Layer 5 of a small transformer language model trained on English Wikipedia (9 layers, counted from 0, width 64).
A neuron's activation on a vector x is squared ReLU(weights . x), where the dot is the dot product.

Input weights of the MLP neurons that the questions are about. A number n stands for (n - 500) times 0.0014.
n4: 463 507 711 639 649 327 455 293 577 737 694 383 705 458 650 707 594 584 650 504 281 570 538 459 467 652 588 515 570 420 297 570 481 553 634 415 319 583 359 400 506 298 636 451 318 425 772 468 476 530 497 483 334 473 516 423 574 312 484 435 465 329 578 502
n8: 547 155 332 693 649 673 303 377 576 657 814 656 564 302 562 426 365 605 757 570 520 436 693 461 656 481 532 274 670 364 434 672 490 310 520 851 802 649 674 396 439 297 258 585 592 503 564 317 458 796 236 319 411 286 393 519 311 477 442 483 678 560 293 204
n10: 457 311 494 631 650 564 537 545 352 537 425 677 352 521 548 442 619 547 637 412 439 454 619 235 542 352 579 583 348 529 661 549 628 362 571 592 458 626 569 464 733 348 538 860 600 524 617 465 580 261 272 323 261 559 433 681 352 465 498 459 537 522 462 268
n14: 517 360 527 593 566 418 490 405 697 716 487 525 491 566 551 532 534 478 497 344 616 435 570 343 635 652 614 503 525 454 484 347 269 492 447 488 493 684 601 629 507 580 433 722 540 281 473 452 555 411 208 487 205 369 582 540 448 417 523 476 573 447 420 428
n15: 663 505 344 260 739 364 673 471 449 542 517 590 577 486 587 521 234 570 463 321 657 259 560 253 404 684 373 608 492 486 528 460 444 504 701 432 661 603 583 455 564 550 490 611 709 488 566 527 448 575 473 323 384 328 560 675 519 556 414 474 577 476 470 441
n17: 782 584 373 362 394 810 526 557 629 470 527 539 684 434 533 532 603 476 474 623 240 385 616 306 882 309 615 466 604 470 266 556 632 357 609 686 103 835 522 433 690 338 637 606 587 459 389 559 668 497 390 544 403 444 424 448 454 306 414 527 827 503 392 316
n29: 620 354 580 671 264 626 475 561 448 760 609 473 513 518 540 475 591 561 753 530 370 472 261 477 620 322 494 424 346 229 585 601 430 535 642 449 273 690 352 383 545 565 599 375 540 570 470 608 286 535 609 530 346 322 489 529 444 357 480 500 528 506 609 464
n68: 474 377 382 592 785 426 493 529 673 485 476 695 437 523 625 580 410 613 479 601 685 332 531 204 713 527 589 302 395 290 521 643 597 541 686 643 469 648 812 437 553 280 619 635 477 530 478 364 436 495 552 318 394 285 580 562 342 438 563 295 590 494 514 489
n73: 619 199 436 451 409 509 535 434 377 712 399 419 521 569 619 592 497 600 406 506 698 279 545 443 567 669 595 489 304 449 479 381 501 272 542 642 335 505 577 480 520 429 706 564 783 453 437 348 460 564 399 682 449 451 670 471 367 459 307 295 837 434 416 549
n95: 468 604 708 382 437 530 564 616 396 559 530 570 624 486 696 408 577 595 254 422 592 214 602 313 656 466 777 279 617 508 657 524 400 550 652 448 514 602 441 418 530 430 597 549 559 602 350 475 518 302 316 719 378 614 495 422 410 457 456 487 387 472 524 375
n107: 488 653 393 535 458 588 481 480 265 430 492 492 648 398 810 701 369 462 615 336 562 540 448 444 328 782 662 599 399 548 483 505 529 542 595 483 643 659 497 508 445 702 430 478 426 444 450 461 362 255 357 359 516 681 509 633 203 430 429 679 716 318 473 238
n133: 590 367 660 452 425 382 518 421 628 549 390 523 525 614 475 349 342 533 594 507 695 405 499 452 455 534 566 327 279 647 466 393 406 594 638 480 602 662 306 456 662 557 634 605 359 580 869 271 438 673 460 409 457 505 621 401 239 321 262 514 496 417 258 448
n152: 523 414 634 597 587 537 503 530 583 507 557 341 515 543 566 369 282 571 557 197 591 260 779 424 346 661 545 292 606 386 722 559 437 484 726 492 494 596 677 301 696 679 549 602 728 367 492 338 556 516 350 441 396 222 613 433 462 460 417 623 641 548 335 590
n165: 510 675 522 473 467 342 432 420 532 532 521 383 667 471 460 683 454 396 594 451 352 547 557 407 688 601 649 596 427 241 573 446 423 485 544 386 435 484 813 204 578 376 717 592 749 562 469 498 578 447 440 632 549 521 597 462 467 356 395 479 514 316 625 364
n178: 579 535 525 622 732 391 425 533 353 561 807 566 495 538 376 439 455 588 500 539 597 497 533 496 640 400 618 586 327 442 531 611 524 619 603 583 487 552 499 430 545 484 740 773 624 468 743 391 497 408 432 544 383 391 452 483 377 525 366 320 380 468 364 364
n184: 492 544 634 514 622 732 277 539 523 647 356 595 628 240 411 752 308 589 442 522 462 490 329 615 470 433 590 106 510 290 607 437 576 414 545 848 383 613 502 342 521 454 887 769 766 383 292 453 350 411 442 450 446 516 693 626 404 376 551 370 417 566 444 600
n189: 674 499 577 480 674 545 354 473 531 576 497 470 425 408 714 356 518 643 553 512 877 507 563 557 389 527 321 280 505 497 691 621 695 453 628 401 535 467 575 539 591 470 576 455 326 466 619 586 607 559 475 550 317 619 419 558 232 351 393 300 466 473 384 498
n213: 741 540 527 434 652 595 472 624 395 650 409 401 767 489 483 395 743 468 613 436 570 520 519 322 607 376 411 507 466 279 502 657 573 653 516 616 312 508 444 478 500 479 566 441 382 436 717 395 427 414 450 368 559 489 318 435 363 463 437 397 512 687 442 343
n242: 633 289 340 524 535 602 469 245 425 830 565 519 506 507 607 596 666 905 530 407 350 519 605 292 757 415 361 531 471 387 575 450 726 370 510 689 600 733 446 476 591 320 636 717 648 375 393 32 613 172 443 377 451 498 453 344 405 410 559 584 485 515 599 541
n248: 438 779 427 600 679 656 528 465 640 543 517 679 457 554 488 599 554 574 581 358 586 475 572 391 637 471 566 306 421 242 205 523 468 551 560 283 447 526 514 444 778 510 422 573 565 584 522 482 644 428 416 339 438 586 300 459 410 432 362 512 683 430 284 570
n260: 390 418 640 671 540 536 609 257 553 843 522 545 531 288 773 446 283 787 642 246 732 476 533 465 474 648 529 490 516 461 606 351 467 463 499 513 481 545 541 473 451 515 505 464 411 517 392 492 480 611 325 639 373 524 712 410 439 451 706 581 402 610 425 448
n261: 523 598 638 576 525 400 528 518 348 603 660 255 657 483 638 423 465 498 384 526 383 461 689 532 685 598 419 498 394 545 551 629 317 723 534 668 606 536 344 526 569 447 659 468 396 417 610 280 480 382 511 362 433 451 535 759 252 450 398 561 672 232 462 582
n284: 393 476 654 728 770 509 422 486 466 711 427 551 603 574 266 664 562 665 411 478 533 643 672 407 465 480 629 416 437 265 525 535 388 437 879 431 581 554 601 413 593 628 662 455 666 409 442 596 536 433 336 391 228 434 593 486 441 407 310 642 493 438 340 559
n290: 575 279 681 357 776 373 459 375 680 551 268 447 449 376 710 484 280 577 653 381 620 284 564 447 542 546 884 563 382 504 584 347 359 691 621 557 416 679 547 445 559 484 611 467 472 529 448 579 621 406 498 569 344 515 693 585 576 372 344 613 439 603 364 516
n296: 960 431 570 508 550 473 360 539 437 621 489 436 685 292 613 501 348 629 674 512 545 335 541 445 617 264 570 460 302 498 454 531 377 369 859 646 422 573 839 335 542 580 532 308 404 582 457 401 303 883 599 482 468 478 318 669 476 565 538 374 502 326 545 474
n313: 433 425 360 626 576 679 421 499 350 396 340 548 518 560 691 625 480 565 525 520 436 445 772 378 442 544 573 385 363 588 548 724 481 579 441 674 342 523 603 473 594 367 616 617 693 545 591 344 675 311 461 311 462 434 616 536 297 590 499 402 515 604 418 327
n315: 649 417 571 418 475 315 470 553 535 699 513 324 660 465 600 619 491 632 349 423 590 403 783 541 478 581 561 374 403 463 375 395 567 701 513 485 653 573 707 518 793 469 400 443 748 485 463 306 208 589 512 428 270 560 567 639 565 527 399 357 296 401 407 264
n321: 569 591 633 583 746 617 351 496 409 856 496 455 644 257 529 480 343 468 622 537 512 122 454 281 394 450 429 314 611 468 637 709 509 303 512 578 462 613 537 332 363 484 451 488 418 366 767 282 434 583 380 124 679 438 365 606 535 578 338 664 401 562 488 454
n332: 658 581 363 596 499 533 484 584 529 472 480 478 517 578 531 444 387 514 379 600 551 366 442 533 470 601 562 292 584 205 506 363 590 545 522 518 678 516 805 442 706 432 541 622 626 521 506 279 471 419 558 427 390 342 597 651 447 346 365 437 401 357 384 430
n359: 785 343 496 509 515 573 657 391 422 584 459 342 888 574 593 626 398 449 512 346 353 340 631 162 738 666 586 583 347 547 356 405 636 390 576 332 446 515 517 403 466 271 499 511 695 531 557 548 375 350 451 708 490 558 663 448 287 432 322 298 587 423 485 544
n367: 437 385 703 547 598 457 599 324 695 696 353 569 572 462 467 495 389 533 376 563 519 621 390 284 600 581 828 431 532 401 551 535 344 382 575 694 510 512 550 513 693 423 832 527 699 376 655 335 645 332 336 566 346 586 422 396 266 441 576 505 657 530 522 314
n373: 487 326 646 576 576 649 576 543 623 519 393 577 495 545 452 502 284 565 723 520 461 513 612 351 621 358 749 576 323 416 558 595 604 451 344 723 384 686 469 466 519 419 824 519 506 556 601 544 496 594 406 270 326 445 333 857 417 318 565 347 632 387 606 485

Each question shows a token from some text and the vector x that enters the MLP there. A number n stands for (n - 500) times 0.012.

" 2023": 287 425 524 554 467 436 463 536 482 574 597 491 415 609 473 542 540 568 588 409 506 449 405 548 542 605 498 606 655 554 534 479 605 475 430 515 465 318 397 494 211 651 540 444 472 451 464 598 506 531 655 519 432 505 481 445 657 475 447 484 433 468 544 529
Which neuron fires most, and how strongly? n4, at about 1.5

" Cy": 412 484 515 512 680 478 600 487 476 219 471 488 326 563 483 495 529 387 542 553 485 463 563 564 418 488 500 441 591 493 506 596 442 464 514 524 631 465 515 602 490 664 552 502 461 600 558 490 431 501 654 617 605 465 517 366 432 346 413 564 332 467 475 534
Which two neurons fire most, strongest first? n133, n332

",": 323 429 570 553 370 474 513 484 496 623 379 536 352 571 489 476 471 390 428 581 558 570 481 546 538 546 558 490 508 329 535 544 522 621 474 480 456 249 430 724 410 489 591 432 484 511 511 463 515 509 580 502 406 529 469 377 537 597 555 590 588 476 652 560
Which neuron lights up most? n367

" 30,": 348 449 486 579 401 413 461 511 451 708 504 412 409 546 555 572 375 453 642 514 499 558 491 469 481 507 491 558 640 472 571 511 486 485 388 513 439 277 467 517 307 571 534 498 489 433 578 441 550 611 646 546 444 557 467 321 584 588 542 511 445 499 623 604
Which neuron fires most, and how strongly? n260, at about 3.7

"sey": 443 483 412 464 426 472 516 443 548 138 632 560 480 467 513 551 418 475 515 526 618 459 499 574 529 438 602 437 418 533 526 460 444 509 577 524 534 289 412 621 419 544 478 450 497 670 582 610 426 601 578 491 553 472 427 431 487 616 552 467 461 573 565 565
Which neuron lights up most? n296

"non": 421 395 504 439 455 554 554 487 486 375 526 463 512 537 399 523 504 533 516 438 436 538 499 472 382 428 643 463 487 689 637 405 502 516 427 423 443 443 452 647 412 508 394 566 453 657 695 614 505 637 550 551 546 592 567 326 364 586 517 525 333 493 519 541
Which neuron lights up most? n133

" |": 500 514 460 557 467 431 467 467 600 477 537 455 304 521 549 507 581 423 542 448 552 556 525 530 493 561 447 516 457 467 507 432 554 528 523 454 553 471 502 880 537 537 433 497 385 176 511 514 468 473 511 522 479 468 464 442 416 647 492 535 460 588 534 592
Which neuron lights up most? n14

" (": 498 379 526 454 546 569 523 531 486 459 592 479 584 764 416 399 497 480 413 493 512 506 429 436 504 295 440 455 551 491 505 666 583 557 527 502 507 256 436 662 466 522 458 486 475 467 526 501 467 484 573 542 596 423 380 433 551 665 397 463 529 659 537 493
Which neuron fires most, and how strongly? n213, at about 8

" 1968": 323 588 568 528 371 472 504 444 512 427 541 580 433 609 501 522 477 330 498 515 585 479 437 499 409 563 733 449 504 529 447 453 561 484 570 499 501 449 363 706 395 539 541 517 491 632 478 522 524 448 580 557 482 577 351 475 688 431 339 519 438 405 566 538
Which neuron fires most, and how strongly? n95, at about 1.9

" He": 483 499 488 584 520 521 699 522 439 383 423 496 422 677 516 376 490 370 497 574 471 315 464 381 624 352 498 469 466 667 553 553 614 397 518 426 476 405 440 571 460 613 487 583 439 531 423 539 477 440 615 456 543 431 484 492 504 616 653 484 566 453 436 634
Which neuron fires most, and how strongly? n10, at about 1.3

" Kim": 466 437 330 520 538 404 494 583 551 197 473 565 355 505 558 490 510 455 538 469 500 454 456 469 493 633 417 578 490 519 556 643 446 419 594 475 546 401 501 670 541 527 436 508 486 648 590 512 434 488 554 379 491 446 507 527 452 527 406 501 447 543 631 720
Which neuron lights up most? n15

" killed": 514 565 357 550 571 431 398 506 571 465 497 466 391 475 478 469 564 310 508 440 471 598 617 585 458 528 479 595 594 473 508 421 430 516 486 538 581 485 507 538 540 431 445 533 404 829 414 396 467 432 520 366 630 472 478 491 495 721 567 488 407 456 507 574
Which neuron lights up most? n332

"s": 510 537 587 444 498 448 466 471 572 305 550 553 389 516 481 398 506 416 434 377 528 597 576 524 530 370 420 576 442 585 463 440 408 576 627 512 475 359 422 593 362 604 519 394 589 674 580 516 564 367 563 493 488 482 724 418 589 610 418 526 547 522 514 452
Which two neurons fire most, strongest first? n290, n133

" Australia": 344 523 549 457 533 481 530 458 422 384 670 536 292 397 468 578 588 441 571 530 522 493 483 563 521 452 618 419 570 482 495 479 492 467 640 379 516 392 355 614 364 541 518 626 518 649 525 615 418 526 633 485 484 468 394 344 609 558 503 458 460 513 619 471
Which neuron fires most, and how strongly? n178, at about 0.42

" as": 569 397 501 418 439 478 500 499 450 303 558 550 434 531 455 545 498 492 518 475 482 606 512 615 455 476 522 592 551 610 510 461 537 595 329 445 530 277 551 669 466 524 430 500 592 669 452 422 394 440 643 422 509 512 514 533 422 692 359 532 597 512 545 385
The three highest activations, in order: n107, n315, n313

");": 503 467 534 464 397 379 510 521 523 474 458 471 466 634 433 408 548 510 483 434 493 440 473 454 498 533 544 462 577 469 530 382 426 522 544 494 450 319 427 857 453 695 450 554 508 398 521 554 499 361 521 564 510 481 530 473 431 705 512 551 554 553 647 465
Which neuron lights up most? n14

"usually": 545 532 473 421 470 551 502 454 454 379 488 520 429 388 531 574 518 509 543 505 587 520 412 581 495 463 487 497 469 539 459 310 429 641 546 452 516 263 465 533 449 500 535 362 599 693 382 439 426 523 635 570 516 461 550 474 554 739 591 385 523 462 516 666
Which neuron fires most, and how strongly? n296, at about 2

" of": 444 501 544 461 472 535 363 398 435 402 470 479 364 509 424 560 515 485 620 496 454 642 502 701 570 608 463 551 558 560 520 506 533 620 447 494 460 393 451 652 330 435 553 520 370 798 495 465 489 367 536 403 535 474 486 482 398 606 480 547 531 540 494 506
The three highest activations, in order: n313, n107, n261

"with": 547 494 316 477 469 466 530 480 520 417 517 501 491 514 499 509 414 614 525 485 600 564 403 683 542 447 465 530 455 596 424 553 421 466 598 556 513 369 460 639 373 441 538 469 500 697 296 418 369 421 581 542 563 487 479 425 435 703 469 485 519 467 589 662
Which neuron lights up most? n296

" and": 492 404 581 493 426 558 477 474 489 487 443 551 435 513 457 500 446 464 385 577 396 618 504 487 437 437 548 424 513 600 544 475 368 471 443 497 350 279 412 565 409 619 496 571 516 735 500 513 535 439 499 527 480 464 565 531 504 825 614 467 568 517 533 553
Which neuron fires most, and how strongly? n313, at about 1.7

" Clayton": 503 464 396 466 471 506 485 594 522 109 593 540 367 604 593 530 450 419 594 486 445 496 494 449 529 406 595 464 438 497 636 426 543 495 423 458 513 376 565 613 471 561 459 578 512 582 553 588 499 555 558 501 463 489 481 491 475 649 514 424 444 391 575 636
Which neuron lights up most? n373

" Pakistan": 297 488 505 493 440 485 495 520 476 288 728 501 352 441 444 537 621 492 528 511 548 514 514 478 588 527 493 516 561 475 456 574 502 411 689 419 478 273 460 542 491 570 475 593 461 618 535 584 435 459 706 486 445 434 511 417 564 532 524 397 452 541 542 565
Which neuron lights up most? n178

" Act": 413 367 582 607 495 526 566 435 545 399 573 579 271 636 556 608 501 445 376 575 545 579 434 474 533 463 571 442 481 396 583 550 389 558 407 485 482 404 488 688 501 518 500 363 386 599 465 509 607 513 575 470 441 577 384 350 563 607 514 457 565 496 606 432
Which neuron lights up most? n367

" 31,": 357 447 494 584 407 405 428 504 471 671 512 394 407 546 541 549 375 452 629 517 514 548 503 472 514 471 501 572 688 484 583 520 458 514 380 536 453 271 454 499 294 550 547 515 499 487 566 407 561 596 649 533 438 552 450 347 576 613 523 542 445 490 626 567
Which neuron fires most, and how strongly? n260, at about 2

" to": 517 490 410 476 445 395 426 390 531 477 487 512 341 664 529 534 583 405 454 541 515 543 549 646 527 481 367 554 357 502 484 486 478 408 378 401 403 580 490 634 406 580 558 515 523 733 429 516 392 497 624 534 476 371 486 541 566 693 472 528 644 484 498 541
Which neuron lights up most? n73

" selected": 537 425 442 530 508 441 398 580 595 401 609 456 414 575 535 565 684 349 479 452 486 459 573 535 524 599 349 435 431 466 404 450 497 495 428 444 501 492 421 694 454 512 437 460 555 737 400 479 444 523 548 475 450 466 536 583 575 784 500 456 479 473 527 490
Which neuron fires most, and how strongly? n315, at about 4.1

" 1962": 447 672 584 624 467 470 484 511 467 367 532 638 428 641 523 612 570 438 399 543 533 476 507 450 428 517 592 494 525 431 389 359 542 481 564 499 415 312 431 548 396 428 592 481 581 665 452 586 542 460 630 454 435 437 451 376 616 572 411 590 397 421 524 594
Which neuron lights up most? n248

" &": 618 516 466 462 502 548 597 477 432 274 566 505 607 341 496 531 482 509 529 638 519 668 314 578 522 465 537 390 510 433 562 416 414 455 378 439 433 248 449 590 374 494 568 474 545 552 481 529 497 479 585 565 556 560 536 456 567 630 489 431 517 570 598 529
Which neuron lights up most? n184

"in": 348 418 562 529 375 643 451 488 625 397 594 439 332 647 563 631 389 573 412 592 523 395 475 581 539 448 636 494 550 583 476 493 461 527 443 454 453 384 392 618 373 489 469 506 449 632 529 491 402 513 536 529 538 470 406 494 455 486 659 515 381 527 581 630
Which neuron lights up most? n373

" by": 361 456 364 412 537 378 461 376 560 568 463 472 285 556 629 533 348 506 467 448 457 624 563 661 475 443 440 641 487 673 453 466 551 416 492 416 526 438 524 650 486 575 467 538 541 690 416 488 484 384 569 463 539 455 487 550 494 615 497 599 491 497 560 539
The three highest activations, in order: n15, n107, n242

" royal": 501 508 455 537 564 449 604 524 526 365 624 476 344 621 478 373 569 403 446 447 485 406 611 464 527 473 447 459 433 606 443 531 524 546 411 448 497 379 477 633 507 463 520 499 409 652 494 676 473 387 589 565 607 422 601 593 436 638 593 326 469 571 542 353
Which neuron lights up most? n313

" the": 432 396 675 444 524 488 393 483 432 344 506 448 311 576 539 535 481 380 463 471 539 437 522 632 535 494 554 473 456 706 501 463 398 541 491 446 490 400 440 576 459 545 561 475 409 596 571 545 574 352 629 450 554 511 748 432 490 581 448 485 477 530 647 516
Which neuron fires most, and how strongly? n290, at about 5.2

" South": 466 370 492 523 406 575 500 483 508 387 713 506 418 518 422 565 550 404 611 549 537 600 428 634 438 569 446 434 531 548 426 635 389 460 580 466 598 337 426 461 360 472 537 645 448 572 596 629 406 526 537 412 470 409 507 369 511 611 530 452 413 504 645 527
Which neuron fires most, and how strongly? n8, at about 1.4

"5.": 498 506 540 401 369 418 551 416 579 415 427 533 379 721 501 480 588 473 552 456 487 552 539 528 587 366 558 463 557 470 510 533 575 423 354 547 486 397 523 772 384 569 502 583 502 360 473 380 451 343 551 494 520 451 584 506 549 623 561 425 464 550 561 590
Which neuron fires most, and how strongly? n242, at about 2.7

" Ri": 538 487 437 557 497 619 602 533 470 167 444 459 371 595 489 573 488 570 412 531 341 414 528 548 505 544 391 540 649 519 625 602 555 518 444 434 493 545 535 564 390 480 478 417 489 517 521 461 497 510 687 561 450 528 471 576 453 327 474 480 407 556 515 622
Which neuron lights up most? n332

" 2024": 259 422 521 549 449 458 463 576 460 560 561 426 406 598 552 557 565 600 559 426 496 493 427 510 519 619 488 600 657 550 474 490 525 444 476 485 439 316 466 468 241 585 521 440 468 520 438 547 516 592 639 542 356 497 491 475 703 549 407 497 461 470 577 561
Which two neurons fire most, strongest first? n4, n260

" Clwyd": 310 472 584 544 424 463 522 445 502 168 546 541 321 588 499 490 559 443 539 566 508 447 543 546 434 530 526 468 491 582 602 434 485 561 483 427 565 413 504 639 507 551 509 547 400 608 585 582 543 585 605 433 490 538 403 469 522 561 616 388 395 357 518 575
Which neuron fires most, and how strongly? n133, at about 0.21

" 1984": 401 614 443 508 576 555 524 449 396 445 484 550 393 617 539 545 516 463 477 464 351 465 412 611 481 496 540 479 588 559 481 385 630 439 437 523 491 369 547 562 347 546 466 575 516 561 481 656 571 451 702 589 410 438 488 507 647 527 372 522 328 391 443 660
Which neuron fires most, and how strongly? n332, at about 0.32

"K": 303 449 529 491 419 535 517 537 591 195 473 392 551 521 410 554 693 423 468 534 462 434 569 497 484 534 364 574 489 474 436 566 504 373 411 527 527 469 452 557 454 536 671 489 424 519 430 599 596 654 504 531 432 481 480 509 580 465 532 619 469 529 634 578
Which neuron lights up most? n373

".": 554 535 486 507 497 472 634 505 611 481 498 553 283 595 578 514 610 499 595 434 364 569 506 393 484 482 471 572 553 358 468 386 496 475 523 550 509 428 451 814 451 562 473 559 421 319 470 481 503 440 570 528 505 411 547 513 324 564 528 498 429 491 488 634
Which neuron lights up most? n14